Layer 4 of a small transformer language model trained on English Wikipedia (15 layers, counted from 0, width 64).
A neuron's activation on a vector x is GELU(gate . x) times (in . x), where the dot is the dot product.

Input weights of the MLP neurons that the questions are about. A number n stands for n times 0.0021.
n0 gate: 79 156 418 -121 189 44 119 -77 53 -110 8 110 122 118 16 -147 24 12 -218 185 138 132 20 0 86 -48 -49 73 -97 176 143 287 -80 -4 -324 56 -173 43 152 197 119 -142 143 0 168 -40 -182 46 -20 210 13 28 41 16 -139 -105 20 -104 -143 98 -64 -101 -194 -78
n2 gate: -12 -66 66 37 24 -159 -147 150 -32 -140 -31 47 164 90 -250 107 -105 -60 -61 194 87 -31 -152 0 18 0 9 -117 -126 -83 168 128 -110 37 -64 83 6 -24 35 37 97 -33 -61 -62 -132 40 105 -3 203 111 -45 127 60 0 0 -46 -170 146 -131 -22 -91 16 -151 197
n53 gate: -4 -126 186 -62 -4 -37 0 29 125 192 -93 230 -29 -180 170 0 -33 -226 -65 33 63 -152 -127 196 52 -258 161 -124 -290 8 -71 127 21 229 -21 -58 0 36 -232 -230 49 130 -106 -212 -152 95 133 -218 97 -236 137 -41 -4 249 -70 -112 195 -20 -25 194 -163 83 80 -80
n94 gate: -126 258 106 113 61 178 68 -165 154 -88 59 202 -260 219 54 210 92 102 -53 -54 -50 238 -91 202 -28 128 -132 -134 33 104 4 169 112 82 182 178 138 12 -72 216 33 53 -49 -138 306 4 -75 39 45 -58 -74 113 247 260 -207 -38 -63 -66 -275 136 -58 42 102 4
n108 gate: 288 125 169 74 193 21 -64 -149 -90 -96 -89 170 25 32 11 -42 -53 -144 -239 -141 18 -79 -31 -3 110 -324 -32 130 116 21 -50 198 -17 104 35 -297 -120 -148 65 -80 -24 69 -163 -18 32 18 -60 36 -14 0 117 130 104 -25 59 85 92 -132 121 100 142 32 -18 -31
n111 gate: -124 -150 -205 -91 -221 49 58 228 109 -54 17 -278 -70 54 -86 12 -12 108 -238 -53 120 -126 -81 93 -20 24 -92 189 181 12 0 -89 196 113 179 0 -148 12 -172 -118 222 -16 259 297 -63 107 -16 -89 113 -213 -98 90 -42 126 -105 107 226 -171 -54 -259 97 0 29 -167
n115 gate: 33 -241 -22 -98 -162 -142 -138 118 64 -53 -61 -221 -23 -15 15 -15 42 -85 15 -94 -42 -39 26 132 -22 -37 147 38 -147 -41 -38 -52 131 242 142 -64 -107 140 385 -41 134 252 157 -186 84 91 -91 -39 122 -264 180 -49 92 200 -167 -95 -151 64 -46 -69 119 34 -42 69
n137 gate: 107 -125 124 62 198 147 49 -115 -344 -114 122 -156 10 111 86 -98 120 17 -145 257 45 84 -41 -81 40 -88 -60 -86 -148 -3 156 75 211 -102 -65 150 180 -128 70 171 -17 7 27 -66 -66 -75 -45 -60 -13 -3 -107 41 10 105 -46 -72 17 -65 -94 223 -111 3 95 -46
n139 gate: 21 -301 -91 140 49 -82 87 72 -64 54 -15 -83 -140 14 154 -85 279 -49 81 82 -4 124 81 74 -42 -28 7 -214 -14 -99 -198 -106 -99 70 -110 7 24 35 62 131 288 165 -35 -172 -149 143 -222 -166 193 -32 41 64 196 -58 -142 65 21 4 -83 -73 42 108 142 -14
n140 gate: -229 -54 -33 24 -105 110 160 -31 -10 -159 85 -85 10 74 245 132 -54 -49 46 -13 -128 -147 -76 45 -69 80 -127 37 0 -143 -58 -109 180 13 -120 80 -153 -26 48 -73 -102 122 -46 -98 119 34 -111 222 118 94 -244 111 34 -219 -33 44 155 120 -7 188 17 -135 154 16
n149 gate: -128 177 104 -170 -220 105 99 103 -157 -262 177 0 -60 -77 -60 101 -145 -476 -175 0 26 -9 34 113 -21 -76 69 166 -191 -42 150 29 -72 -126 34 21 -103 -17 -108 232 159 58 -214 171 -242 -144 -60 57 -88 -178 181 89 65 186 -49 -141 132 214 -30 65 79 -81 191 115
n159 gate: -41 165 -28 -191 -35 218 -122 25 -221 0 22 29 -96 0 -67 -98 124 83 -139 -120 36 191 24 104 -3 35 -155 -230 191 -274 150 -80 -14 143 21 4 17 -21 87 120 258 -121 101 -103 108 -11 -92 102 -10 42 -73 -96 -263 79 -38 32 -4 -14 -39 180 -49 -182 -134 14
n172 gate: 3 -11 122 157 49 -174 -112 43 64 0 141 -68 50 151 -222 -166 -89 -129 -49 -86 183 -4 -137 98 56 -49 -40 214 29 81 -18 -42 131 102 -53 -167 -142 -52 91 35 271 -11 211 -122 0 86 -272 -15 137 268 133 136 25 47 -6 -43 46 141 -101 40 -28 226 11 10
n181 gate: 128 -143 -138 -62 -138 -17 -353 0 -46 45 -87 -125 -31 -243 -14 -20 -69 -60 176 -141 45 -42 -238 118 7 -112 32 55 238 21 -94 17 58 -221 17 157 -90 -118 -165 7 -58 -95 -61 -59 -151 -231 159 -11 101 14 93 -21 -7 39 -27 -24 117 78 66 -46 78 94 109 100
n184 gate: 252 221 239 -86 -195 -63 -60 -50 -107 -101 129 133 -219 -146 -91 -40 136 -40 -299 0 -55 51 112 56 -203 -193 130 45 -159 45 -183 81 216 211 27 45 137 431 -46 149 -165 307 148 -23 -171 23 59 -75 -18 172 -179 91 -69 157 -249 -223 -23 -130 -9 -55 18 114 -88 66
n195 gate: 141 204 -79 -226 -62 112 -72 132 17 196 143 -164 -174 -39 152 -101 -64 59 -28 63 110 184 -129 144 -86 -112 76 -46 116 123 -36 -206 -182 49 112 18 96 -21 25 53 35 -142 122 85 101 -4 -163 120 -80 -205 -117 32 -94 61 6 7 -304 -98 -97 190 14 0 4 -38
n204 gate: 21 -63 -56 -123 -163 -122 -31 156 91 209 103 -89 424 18 66 9 128 39 -52 123 93 247 -191 125 295 -122 -13 -48 -4 122 -311 -113 179 -13 144 22 231 -86 188 48 108 -9 83 133 107 22 -35 241 -151 -35 -164 88 287 -13 -97 49 -22 -226 -258 36 -238 226 -22 -43
n205 gate: 314 -64 -106 130 -24 -31 -46 57 30 57 -57 117 -14 32 -7 31 169 120 -21 -35 -109 -161 -145 -30 130 -97 39 -28 4 212 0 -139 -139 -7 10 -3 -92 -113 139 -52 79 237 -45 4 -7 -287 -60 -69 89 -21 -138 -4 -46 -39 -56 -63 -214 -205 -35 -32 103 -384 21 30
n207 gate: 13 -3 -195 36 113 -99 46 -49 -91 52 262 114 23 133 68 207 -36 -57 -25 32 97 -89 73 40 -82 182 115 90 -55 153 -153 -48 -13 -19 -96 -48 -132 -104 72 29 -73 -117 95 81 -187 -16 -45 0 -76 13 234 -90 -53 112 46 52 -242 -29 -29 -52 -168 -253 36 69
n210 gate: -75 -99 -98 -138 -135 -77 3 109 57 -230 -20 -47 57 261 98 46 64 49 30 107 0 -34 0 70 -26 136 -172 -40 171 23 -54 -93 70 -33 50 133 -69 115 103 133 -119 -138 -70 -179 -150 305 78 90 76 81 -146 -57 -86 -45 -27 169 3 199 -201 -96 -79 -24 -117 62
n212 gate: -21 15 -79 -129 -151 15 -149 130 3 44 -26 37 -11 -144 40 -72 202 -107 -123 55 107 -30 33 94 175 -229 -120 18 99 -73 182 -80 69 80 54 135 -143 0 -277 182 -22 -140 -22 -7 145 271 52 197 76 70 -259 -70 -97 -146 -130 129 -29 -232 -253 37 32 77 -22 50
n219 gate: -140 116 -72 -4 -259 -58 -4 -85 -49 -70 -179 30 -30 115 -7 87 -96 -150 -98 62 137 131 -214 -7 7 -229 173 4 29 -149 41 149 -40 22 -62 7 143 -151 -101 62 58 148 -44 18 -116 -209 -125 -243 61 0 -236 18 -236 -56 -26 -155 221 145 -130 108 51 -107 214 53
n227 gate: 42 -75 -281 -8 87 -281 -47 165 73 -78 87 -12 -12 20 299 107 -120 0 -27 116 -246 119 38 151 -83 46 -52 89 -47 -131 -71 146 177 -100 246 19 64 209 83 66 -95 183 -31 66 402 -62 -23 -68 -175 74 177 62 36 -79 -72 -121 35 65 8 99 -61 195 -51 -109
n242 gate: -116 198 184 -66 42 112 -30 -30 -78 -143 121 7 -66 -103 -73 329 212 61 -6 -116 113 64 -206 -44 68 -29 -17 -99 132 170 -137 -26 -79 29 -75 128 -180 -52 165 -99 20 -26 13 27 64 -13 153 72 -32 63 -10 -96 -24 47 47 -113 46 -186 100 17 88 -86 -240 57
n0 in: -228 -70 82 19 -86 -42 140 -50 116 116 -39 -85 0 228 -38 -53 -73 86 -268 -11 -112 102 -121 -196 -26 -15 -114 58 169 -87 217 140 -80 8 -68 -38 -63 45 -39 99 -26 -226 83 189 74 -88 -146 55 -19 -27 294 38 -94 -8 -156 -112 -203 -8 -194 -27 -140 -127 -391 -89
n2 in: -77 63 -157 -56 67 -78 -86 76 -15 36 -50 13 13 30 0 -45 118 -217 13 -88 -36 -70 -71 -103 -144 -214 90 108 128 36 238 -23 -33 139 -101 208 175 -93 -53 33 210 106 -39 -16 60 -108 109 61 167 157 102 144 93 60 -44 -16 36 36 0 130 168 -73 278 -28
n53 in: 42 -131 14 -79 -74 71 160 -76 58 65 -127 119 18 87 4 85 158 -147 -56 -39 -339 33 219 180 3 -142 -168 43 61 75 116 -14 -11 -64 185 -164 -80 63 91 -82 -106 7 -223 18 211 107 83 215 -127 79 -216 -79 -110 66 -16 -212 136 60 36 146 -130 -7 84 90
n94 in: -193 -341 178 -87 -73 314 -128 204 -71 88 -84 -116 -48 -20 123 -94 119 104 -4 -162 72 129 -58 30 -81 -4 -101 67 -225 20 -116 -66 -86 -58 16 82 -4 -85 52 43 -101 58 -19 -95 161 -264 238 -86 -217 134 41 138 169 28 3 20 -237 188 104 -68 -128 175 141 149
n108 in: 271 145 91 175 178 159 177 61 -202 72 -109 -4 115 -180 -150 21 243 -38 -98 -103 -205 11 -49 74 42 -134 33 -57 -43 -71 -47 -81 -92 88 -141 7 73 -262 -80 -99 88 -25 194 -147 -94 -43 -125 37 70 -64 67 -36 62 80 -54 -39 -125 4 -7 -11 -63 -65 262 166
n111 in: 65 38 87 -15 11 66 -244 -205 52 -172 -56 112 -160 30 167 -175 -26 123 -73 -22 45 -23 -175 -119 29 -51 155 -100 133 -66 60 91 37 -47 73 -88 338 -18 68 287 55 -47 -15 30 86 -270 275 31 15 63 -69 74 102 162 -16 -19 -252 -26 49 162 62 -30 91 -189
n115 in: 20 -145 -104 -163 155 150 -78 375 19 -78 112 -78 -37 0 -102 64 245 -123 -36 85 168 -154 -24 112 0 -258 62 -29 151 12 115 -173 -4 48 -145 -178 -170 -12 12 -211 12 204 -213 -49 -21 -147 102 -114 8 81 237 -65 8 -116 159 78 12 190 177 -228 245 197 71 0
n137 in: -12 113 44 -74 100 4 -12 -42 -124 -104 -104 220 -12 182 16 -32 62 32 40 -16 70 180 158 12 -24 -69 -134 140 164 29 8 138 24 24 273 -220 20 -40 -415 86 93 -230 292 8 -175 -41 62 242 0 45 213 222 -218 -17 171 -87 271 171 42 -67 16 -149 8 167
n139 in: 230 -92 -96 33 -11 -7 7 -161 10 -150 -88 15 36 29 -290 -54 -134 102 -78 -120 -277 11 143 55 -28 -147 4 -112 -7 -29 73 233 32 -161 -40 83 -60 82 107 -61 36 -21 197 -87 85 -69 -84 112 -46 250 -181 236 92 -292 64 -69 -58 -61 110 147 118 -62 100 91
n140 in: 86 -127 -96 -95 -13 -85 160 -40 146 -106 -57 186 -10 209 -20 139 -99 48 236 -43 30 -84 -45 -87 122 10 -91 102 26 277 -163 23 130 -104 59 -91 176 23 204 75 -61 52 -3 238 -184 -85 63 -20 23 -108 -20 26 10 -17 -58 -76 -135 -85 -47 67 191 -3 -17 -98
n149 in: -4 27 45 -292 -19 91 58 47 159 85 82 244 -104 135 -65 80 -62 -280 68 -92 -97 168 80 -33 15 -254 31 192 -88 61 74 0 46 42 110 -137 -41 -79 -117 76 -136 0 -299 250 -35 -161 -58 162 -94 -138 28 300 -35 223 -71 19 -15 -235 70 4 83 -50 -20 26
n159 in: 54 163 -48 251 153 -7 -21 148 138 11 110 158 157 11 -45 -52 -56 -244 113 -73 -67 50 -131 56 -61 -90 -46 80 0 -69 127 17 -3 -38 -128 59 -88 266 25 7 7 -123 -34 7 -120 -38 196 -227 -58 139 -155 -234 -71 270 46 -21 -31 172 -85 81 -158 -25 107 -13
n172 in: -21 -120 150 29 -84 -96 -22 -25 108 83 -80 -166 -194 47 0 -102 57 -296 28 14 -29 -124 7 34 -198 -35 -205 79 54 -110 -144 64 -25 0 92 -67 170 -207 -153 -21 218 -60 -95 122 -145 18 -25 137 -102 189 -241 150 -15 -55 -54 -11 -140 -81 -22 95 158 -137 29 249
n181 in: 140 4 291 190 79 104 -71 124 -76 -32 -203 -81 95 -142 0 -14 74 62 103 18 46 161 -66 90 51 121 -215 18 -11 -111 -152 246 244 21 59 3 -99 55 -100 -3 -45 124 -66 109 43 88 -4 214 -107 105 73 -49 50 -147 -152 -106 39 83 75 264 -59 -109 125 88
n184 in: -41 -4 -114 87 0 -111 42 185 27 -8 -34 -176 -50 113 -425 -111 -150 53 -8 -145 -464 165 74 47 113 -119 -251 146 -4 -54 -42 -70 231 -74 41 -115 49 -53 -34 -33 -16 -187 90 -154 -42 245 83 4 -257 266 -142 21 -47 -4 -33 -171 -112 86 -42 127 159 -42 -93 149
n195 in: 99 110 63 -68 -69 157 -17 -208 -77 17 41 -119 173 163 -220 23 -24 49 86 121 24 -103 53 10 217 -73 10 24 17 -278 -27 47 -17 43 74 -121 181 -96 -7 17 183 43 13 -98 -154 -132 14 0 7 54 18 81 -55 62 147 -291 128 -30 62 247 -43 -112 28 -157
n204 in: -181 -72 15 24 85 -153 160 -64 -93 307 -192 171 36 -36 -146 86 -328 -115 50 59 242 0 -74 -138 42 269 -137 182 95 94 24 -113 43 -121 -113 -78 46 15 44 161 -89 43 164 238 193 -185 -83 126 163 -12 94 28 -281 28 -28 59 162 39 72 -52 -128 -48 117 -34
n205 in: 121 -31 247 158 7 -86 -46 179 -146 103 61 -106 129 -129 64 160 200 70 -74 -71 -45 0 52 61 -106 -30 77 -68 -278 34 -145 -33 -34 123 138 7 55 22 27 -206 93 -74 78 197 8 49 -280 -58 -133 -241 195 -166 -104 -92 17 170 132 -231 15 107 -81 -106 231 4
n207 in: -57 -9 -126 111 87 180 19 53 12 -90 78 99 -229 -62 123 12 -56 -75 112 -83 65 -60 64 -146 -12 -85 82 -3 -280 -73 -112 -12 -104 70 -101 -171 -3 -118 9 86 6 -9 -15 -56 0 -12 266 -124 6 92 128 31 -31 242 -60 -108 15 -18 -19 -94 -73 -74 85 184
n210 in: -135 199 145 159 17 80 55 82 -3 24 -137 -44 -31 130 -173 3 68 -10 -83 -51 -170 -255 123 -35 -92 -70 35 101 57 -23 -171 -164 -64 -237 -10 47 -191 -89 -124 -81 37 -109 63 119 76 -176 20 -80 -30 3 49 -145 55 10 -45 109 -44 -53 209 -313 -66 -58 -103 72
n212 in: 66 365 26 135 -179 4 84 -64 -4 -106 -224 53 -68 -83 128 -41 -4 -47 -55 -49 -102 122 192 46 -33 141 -126 -11 318 -82 -197 30 22 -111 -148 -41 -77 59 -187 -283 -59 118 -33 248 160 45 4 -112 118 139 -136 60 -50 -57 -50 98 -86 141 23 88 29 113 153 170
n219 in: 266 45 128 -56 51 -63 68 94 -106 -173 -201 -128 90 -75 52 111 15 36 158 60 158 -19 -15 142 -171 33 -134 -134 -49 -133 -83 26 115 -33 -67 -104 -185 7 30 26 -261 146 77 45 80 93 60 100 -359 157 31 34 171 -19 -10 142 187 15 193 -84 -26 244 61 -166
n227 in: 77 -176 -66 189 -29 105 111 -76 64 46 27 53 -45 -156 91 -134 11 -59 -81 271 102 -38 -82 129 -40 -15 -146 30 72 -314 -186 86 262 -231 -146 -90 -139 118 138 195 48 163 52 155 92 -41 -76 -19 63 41 -16 57 12 -131 -113 -193 -196 235 -76 92 -167 -23 65 -91
n242 in: 28 85 229 35 -56 96 185 -68 21 -29 -186 -29 -100 -74 -23 32 -51 -59 -123 -115 123 177 -3 204 -37 -54 -16 6 64 -45 178 0 41 -111 -29 -29 -141 31 49 -19 -193 -54 -19 -103 173 55 -116 143 -239 115 30 116 75 -246 11 3 -135 -187 91 13 3 155 -39 -28

Each question shows a token from some text and the vector x that enters the MLP there. A number n stands for n times 0.0057.

" int": -112 26 7 -43 57 24 18 -21 -9 -149 -214 42 -40 -88 -54 66 26 -38 30 -66 0 -103 82 -160 -104 -19 69 -105 -6 89 3 -126 -11 91 24 -128 -10 68 -18 -64 -79 -209 167 -9 -137 137 104 -68 148 -84 58 -129 13 156 293 127 29 -32 -19 61 -120 13 -32 -29
The two highest activations, in order: n207, n210

" again": 63 -179 -293 103 -69 47 47 8 177 -157 -64 -162 46 80 56 77 -112 -27 -31 5 42 -65 35 -269 -89 93 -97 -144 -58 104 -59 -90 -114 37 -23 -46 63 -36 55 -16 103 42 39 78 70 107 -87 -79 3 -58 -9 -9 40 -71 43 41 -21 67 20 -39 -152 16 7 -7
The two highest activations, in order: n140, n207

" He": 16 -113 23 267 -111 -27 126 27 162 -25 51 38 -20 -38 68 -253 42 65 4 34 -115 91 -15 -15 132 108 -20 -34 -94 55 1 41 -122 -91 8 -125 58 -14 -37 -19 -97 -160 -81 29 -17 -151 133 -17 62 -8 33 13 -35 63 168 -30 76 -54 -39 -187 -44 62 116 -91
Which neuron lights up most? n2

"lla": 59 -30 105 -70 -33 23 116 -78 -70 -164 -2 34 -34 -55 120 40 -160 34 -58 0 43 84 84 -67 -5 -21 -108 -30 -41 46 -39 134 -26 -87 59 -12 49 15 -91 -14 -33 -171 -139 -66 -54 -4 -116 103 -40 22 37 -5 216 -461 177 -7 67 5 29 4 -33 94 48 26
Which neuron lights up most? n137

" same": -66 -21 29 63 -125 -23 45 27 107 127 -172 -177 29 70 -58 15 -17 -207 111 -22 -23 88 -77 -299 -117 -67 -170 -46 -151 66 -27 39 -79 66 12 -48 -1 24 -4 160 -114 13 -65 46 -105 149 53 -15 53 18 -12 58 -5 118 197 -8 -13 22 165 -2 -70 -87 -36 -59
Which neuron lights up most? n149

" of": -28 -58 -59 -19 -11 25 -9 -174 269 -30 -45 -9 -9 192 -43 -21 89 -6 -1 56 -60 -34 161 131 -24 6 -99 -48 -48 -143 -32 34 -64 12 -39 -19 33 162 -104 92 -38 -49 39 -42 29 36 31 89 0 -19 89 -32 51 28 122 5 -38 -66 -84 -46 -1 42 27 -50
Which neuron lights up most? n139

" def": -91 53 -169 -22 -63 19 -138 -63 7 176 -86 16 68 -133 -8 33 142 -20 9 28 -47 -37 92 -89 84 36 38 -106 55 -85 135 -32 -14 65 -6 32 -127 87 -174 -54 -20 -99 209 169 -123 132 26 -97 -11 -82 131 2 83 19 304 177 -44 -5 -18 -75 54 -36 23 -7
Which neuron lights up most? n212

" E": -36 24 181 -20 -103 -127 16 -111 -10 -154 -114 -50 -8 -62 -145 -135 101 -129 -58 20 26 106 145 -136 18 -91 121 -22 -82 15 -15 -66 -172 -123 -81 7 -7 -26 20 84 -110 -84 63 6 -54 -14 61 10 -95 -161 203 -55 43 -74 291 15 195 13 82 -148 -2 78 -3 68
The two highest activations, in order: n242, n108

"D": 67 79 176 -9 88 -86 57 119 20 79 -107 -82 -83 278 -153 -165 109 71 -80 -112 -100 48 113 111 144 -12 75 -57 -78 -88 19 -72 -108 -51 -23 58 -7 -29 52 -91 -141 31 9 16 -47 -86 7 -7 -41 -6 140 -16 121 69 310 37 27 -156 42 -104 -92 -35 12 -24
Which neuron lights up most? n108

"ased": -53 -159 -258 -26 -43 -68 1 -44 183 -67 70 -155 43 82 -125 -85 -65 -70 136 14 -95 -105 21 -69 -101 52 -159 -100 -31 -31 55 -128 30 89 80 1 27 84 51 118 53 -123 -5 4 32 115 -95 -22 -64 4 3 148 62 -158 117 44 96 -16 53 127 44 82 -46 47
The two highest activations, in order: n139, n172

"ak": -59 -137 93 9 52 20 -61 -21 -75 -61 -73 -31 33 -77 85 68 38 75 122 48 115 78 17 132 27 -105 -5 -69 -73 6 -6 50 74 -162 67 -71 -131 74 -27 36 26 -150 -68 37 76 55 -20 24 -103 -32 -11 -120 -9 -381 165 -140 131 -59 86 66 -33 179 37 151
Which three neurons fire most, strongest first? n181, n242, n227

"rist": 40 -86 189 114 -93 56 -71 199 -91 -5 28 13 48 0 95 -35 65 -11 -42 -36 -27 -85 206 120 -261 -149 -21 -126 126 -10 9 75 157 -47 49 -57 -49 -99 -46 -53 -253 -17 -83 163 -95 30 -34 21 62 -93 97 -169 -72 -23 -30 -108 -126 119 3 -74 37 88 -41 31
The most active neuron and its activation: n181, at about 1.8

"=": 61 48 -200 -35 40 -35 32 23 190 18 61 57 26 37 -76 -199 -115 9 -38 64 -78 -16 69 107 120 -21 5 159 73 -79 26 160 127 66 57 -145 39 -19 -70 -30 6 117 -47 41 20 103 -105 83 -17 34 -74 -37 0 -185 212 -58 -167 -26 28 16 41 19 43 1
Which neuron lights up most? n227

" 2024": 83 -81 -37 52 -4 -3 138 99 113 13 -115 -123 81 41 -105 -9 -59 -98 217 36 32 -33 -64 -142 160 26 -54 25 -32 43 -48 -45 -70 41 -62 -70 -83 -108 -117 -55 -20 -63 -84 27 -1 -39 -32 75 -74 64 26 146 42 -199 128 154 -151 47 5 79 -15 188 -23 -263
Which three neurons fire most, strongest first? n204, n172, n140

" Gen": -38 38 132 125 11 -163 -101 -67 -3 -1 -22 -56 9 -8 -163 -77 -75 78 141 93 -189 -130 -195 19 -12 -92 108 -2 -49 -99 93 32 53 -34 -70 -14 -6 -13 127 -61 -129 -78 -20 56 -123 -82 -135 -66 24 -6 -36 -27 -186 -72 297 53 56 -193 -65 -67 161 -40 0 -37
Which neuron lights up most? n205

" Al": -172 -87 98 -109 64 -9 -45 -7 -48 14 -59 -48 5 -51 -123 58 -6 -27 -140 127 14 68 -31 -90 59 117 22 -9 -58 -105 -46 -57 -260 -50 -93 27 123 48 -88 62 -177 14 62 107 -35 -44 25 -186 -48 11 136 -139 31 -41 329 -26 17 -34 -6 -109 92 -102 -74 61
Which neuron lights up most? n53

" the": -18 6 94 -61 -30 26 -29 -77 286 23 36 -18 -7 23 72 -21 33 61 23 16 28 66 -33 -98 33 -42 -8 5 -17 -74 25 80 -58 26 41 -30 43 39 -27 88 -6 -37 72 4 -49 -73 86 1 37 5 -38 18 -63 30 267 -43 -69 -23 92 77 -96 38 -13 -52
The most active neuron and its activation: n195, at about 1.2

"anc": 14 -24 101 -44 123 -153 -129 212 -49 -105 187 90 62 50 -128 55 119 10 107 11 -18 5 -43 194 -53 -74 -144 -70 13 -53 -36 8 -87 148 114 -22 78 21 -26 -16 -43 32 -107 6 -113 15 84 3 29 -115 70 -98 -262 -99 49 -133 -79 245 71 104 49 164 81 -125
Which three neurons fire most, strongest first? n115, n53, n159

"68": 129 -42 125 -62 -27 30 9 -89 88 -7 -147 -71 154 48 23 -12 61 -40 83 150 -122 -13 67 -164 -79 33 -140 -35 47 -66 -29 -18 -40 152 -82 -55 -159 -126 -19 -45 53 -100 -114 -93 165 -33 0 50 -102 91 145 17 131 -210 162 79 -122 -127 69 98 -25 31 18 -122
The two highest activations, in order: n0, n108

"|": -73 96 40 103 34 124 60 97 270 -92 26 -52 80 17 68 15 36 -19 42 8 93 -41 -113 -51 -54 120 -149 82 39 -56 4 7 -76 67 -18 -22 -75 -135 14 -27 -169 -43 73 -56 -90 43 75 -84 -11 -59 -39 6 -40 33 25 -2 -48 22 67 -27 64 -59 -5 110
The two highest activations, in order: n210, n207

" For": -153 -72 35 68 -109 97 0 -183 98 -36 -96 -49 -56 -54 -54 236 54 95 72 78 -108 -32 75 -213 -25 -82 -29 -29 47 40 -55 27 -61 -14 -33 -115 54 -1 -103 -46 20 18 163 79 -82 81 -8 -133 50 121 85 68 -5 117 268 96 16 -6 -36 -202 -36 137 -37 -35
Which neuron lights up most? n181

" a": -11 -76 71 96 -73 50 31 -30 271 -72 20 47 36 -18 2 -110 -47 122 0 22 89 81 34 -87 -25 -43 100 3 -26 -65 26 23 -42 -24 51 -33 51 12 -2 43 -41 -145 70 -28 -28 -2 104 130 -52 -81 -34 -20 27 75 169 135 -21 -133 31 10 -168 33 33 -71
Which neuron lights up most? n115

"ecessor": -42 29 -129 103 -18 -14 54 -7 8 -12 -76 -83 192 -7 21 17 20 -50 11 -47 -50 150 135 -87 -105 74 -30 2 157 -92 -45 -175 35 -166 -118 27 -98 61 -26 -22 -102 0 -164 -41 -5 -28 31 200 24 -130 -107 37 -1 141 258 -10 53 285 50 80 6 -73 -103 -36
The most active neuron and its activation: n210, at about 0.97

"ale": 22 22 -5 226 40 162 -33 -62 -23 144 -148 34 -121 76 37 97 -41 -60 -143 20 -32 101 -47 49 -152 49 -148 76 -76 -43 -13 -53 252 -21 88 66 86 -63 -1 37 -158 -15 -74 -323 50 18 71 -8 -155 69 71 -57 67 25 51 -95 -2 -24 53 128 -135 161 173 -46
Which neuron lights up most? n94

"-": -39 120 -17 -25 -73 -4 -110 72 44 -63 -185 -55 188 -76 97 -104 5 -32 52 3 -12 -39 -67 -56 -122 91 -25 15 55 -49 89 63 -195 37 -36 -57 6 -58 4 113 -284 -5 62 -49 137 115 -15 8 37 -24 129 -48 -234 -96 80 202 -79 -91 295 59 -56 -116 -31 48
The two highest activations, in order: n212, n210

"cht": -51 -55 44 137 -113 -23 -7 37 -57 54 -14 75 -39 72 40 85 192 -102 -4 -91 31 -13 123 172 -102 -95 -26 -31 14 40 117 52 175 -61 82 -38 -69 -154 -26 -123 -65 -75 19 186 21 62 59 185 77 47 3 -245 76 -249 198 -112 -8 14 -52 -63 -15 71 -84 -16
Which neuron lights up most? n212

" first": -46 -100 -140 90 -43 -35 108 115 105 33 -68 -101 98 85 -6 -49 -43 142 120 -39 59 179 61 -307 -91 -27 -118 -112 -51 100 12 7 89 5 25 -50 -26 41 70 39 -62 -126 189 37 52 112 45 -7 21 -34 -8 15 -92 59 207 -31 -25 -112 122 22 -244 22 -14 9
Which neuron lights up most? n204

" ben": -35 110 66 128 -203 -19 -8 -64 -34 82 -33 56 34 47 11 15 -128 -164 68 -25 8 -99 88 -56 -31 164 -45 -176 147 -65 20 49 -1 187 48 11 27 34 17 27 -26 -53 133 0 -144 -13 36 -81 40 -31 -4 -15 58 76 345 7 67 -203 79 21 67 -102 -11 17
Which three neurons fire most, strongest first? n94, n115, n159

" York": 163 -9 30 -48 -56 124 -74 33 -36 -82 97 -87 -102 105 0 180 -90 -106 26 223 -7 34 -17 -13 -58 66 -21 -43 22 -87 -81 -55 -52 -27 -174 -29 -21 -68 26 11 -82 -90 3 95 -78 -65 -135 -72 -15 125 77 -24 -22 -79 338 61 -73 3 -22 114 159 -36 66 -160
Which three neurons fire most, strongest first? n195, n219, n140

" Ge": -31 112 107 43 -66 -93 -11 -104 -118 28 -25 -69 19 -71 -90 -48 101 -52 -158 10 118 65 -42 -123 -4 15 -25 -39 43 83 -42 -72 -148 -14 112 27 110 -35 5 62 -70 -62 65 45 -94 12 6 83 -94 1 121 -37 12 -155 353 -151 119 -94 91 -6 94 89 6 56
Which neuron lights up most? n242

"ng": -64 -124 -153 34 -49 41 75 61 84 -127 130 -83 59 120 -14 13 181 62 110 -35 -30 -9 -12 88 -130 97 -50 1 111 -134 58 10 -17 -47 107 -49 -128 102 -74 -14 -10 -40 -10 -92 -40 106 -20 171 20 20 -85 5 25 -294 195 49 7 -82 19 235 57 161 3 -91
The most active neuron and its activation: n139, at about 1.9

" Sweden": 84 -50 31 93 -56 58 -44 -44 64 15 23 -197 101 -45 43 -50 -146 -121 149 133 25 -105 11 -18 7 14 109 -65 2 163 40 -24 20 -130 -3 -66 -98 -83 -203 105 -121 -23 -83 22 -3 -34 -145 -99 -46 -6 65 60 -142 -170 194 6 65 140 -56 -35 135 26 205 -98
Which neuron lights up most? n219

"æ": 91 140 90 20 -16 -89 39 -83 -107 -137 146 30 59 -106 22 -31 29 -3 -8 -137 -77 80 133 74 -35 58 -33 45 -78 29 28 42 -12 12 -49 4 85 52 -118 -61 30 -16 -7 162 -60 -9 -3 79 -45 138 73 1 -71 -302 302 -158 29 58 83 68 -43 78 -72 -46
The most active neuron and its activation: n184, at about 0.98

" |": 11 100 3 28 23 83 100 25 298 45 36 9 -11 -30 96 -55 52 100 -31 94 101 -25 -29 10 42 59 -28 25 -26 111 -54 -3 9 -29 -32 -46 -19 69 9 -49 -74 -145 -35 -20 -62 28 -50 -12 -74 29 2 -44 38 -151 56 28 9 -81 80 -20 164 23 -38 4
The most active neuron and its activation: n242, at about 0.71

"bl": 161 101 -24 -81 -190 5 -30 223 11 98 3 -30 -46 72 -11 -228 117 52 106 -116 -119 -19 -221 -27 -6 -105 -84 -12 104 68 108 -70 -230 128 38 28 -32 -17 -2 -1 68 -71 3 -83 -31 124 -4 73 -63 10 70 -17 -49 -143 277 -27 -35 139 -46 37 -38 93 -107 66
The two highest activations, in order: n159, n172

"fr": 89 109 141 -81 -149 -25 -16 253 -47 178 51 -43 88 64 103 -50 282 -36 36 -120 -7 -64 -35 59 -58 2 -96 -73 74 7 203 -1 -121 114 -55 -6 -32 32 -43 -79 -73 141 -3 198 -134 -18 -10 42 43 20 88 60 214 -153 182 79 -81 -26 78 56 -10 80 -14 31
Which neuron lights up most? n205

",": 48 -24 -8 48 20 29 43 77 284 29 -9 2 -6 -57 101 -72 -50 -38 -8 -6 -71 20 117 -11 35 45 6 8 -43 -31 -124 -162 -17 -1 -12 -134 -19 -64 34 55 -127 -8 30 34 91 -64 -12 65 -69 -61 46 -43 -16 -45 106 107 -201 -28 -70 -2 17 88 -45 -17
The most active neuron and its activation: n227, at about 1.2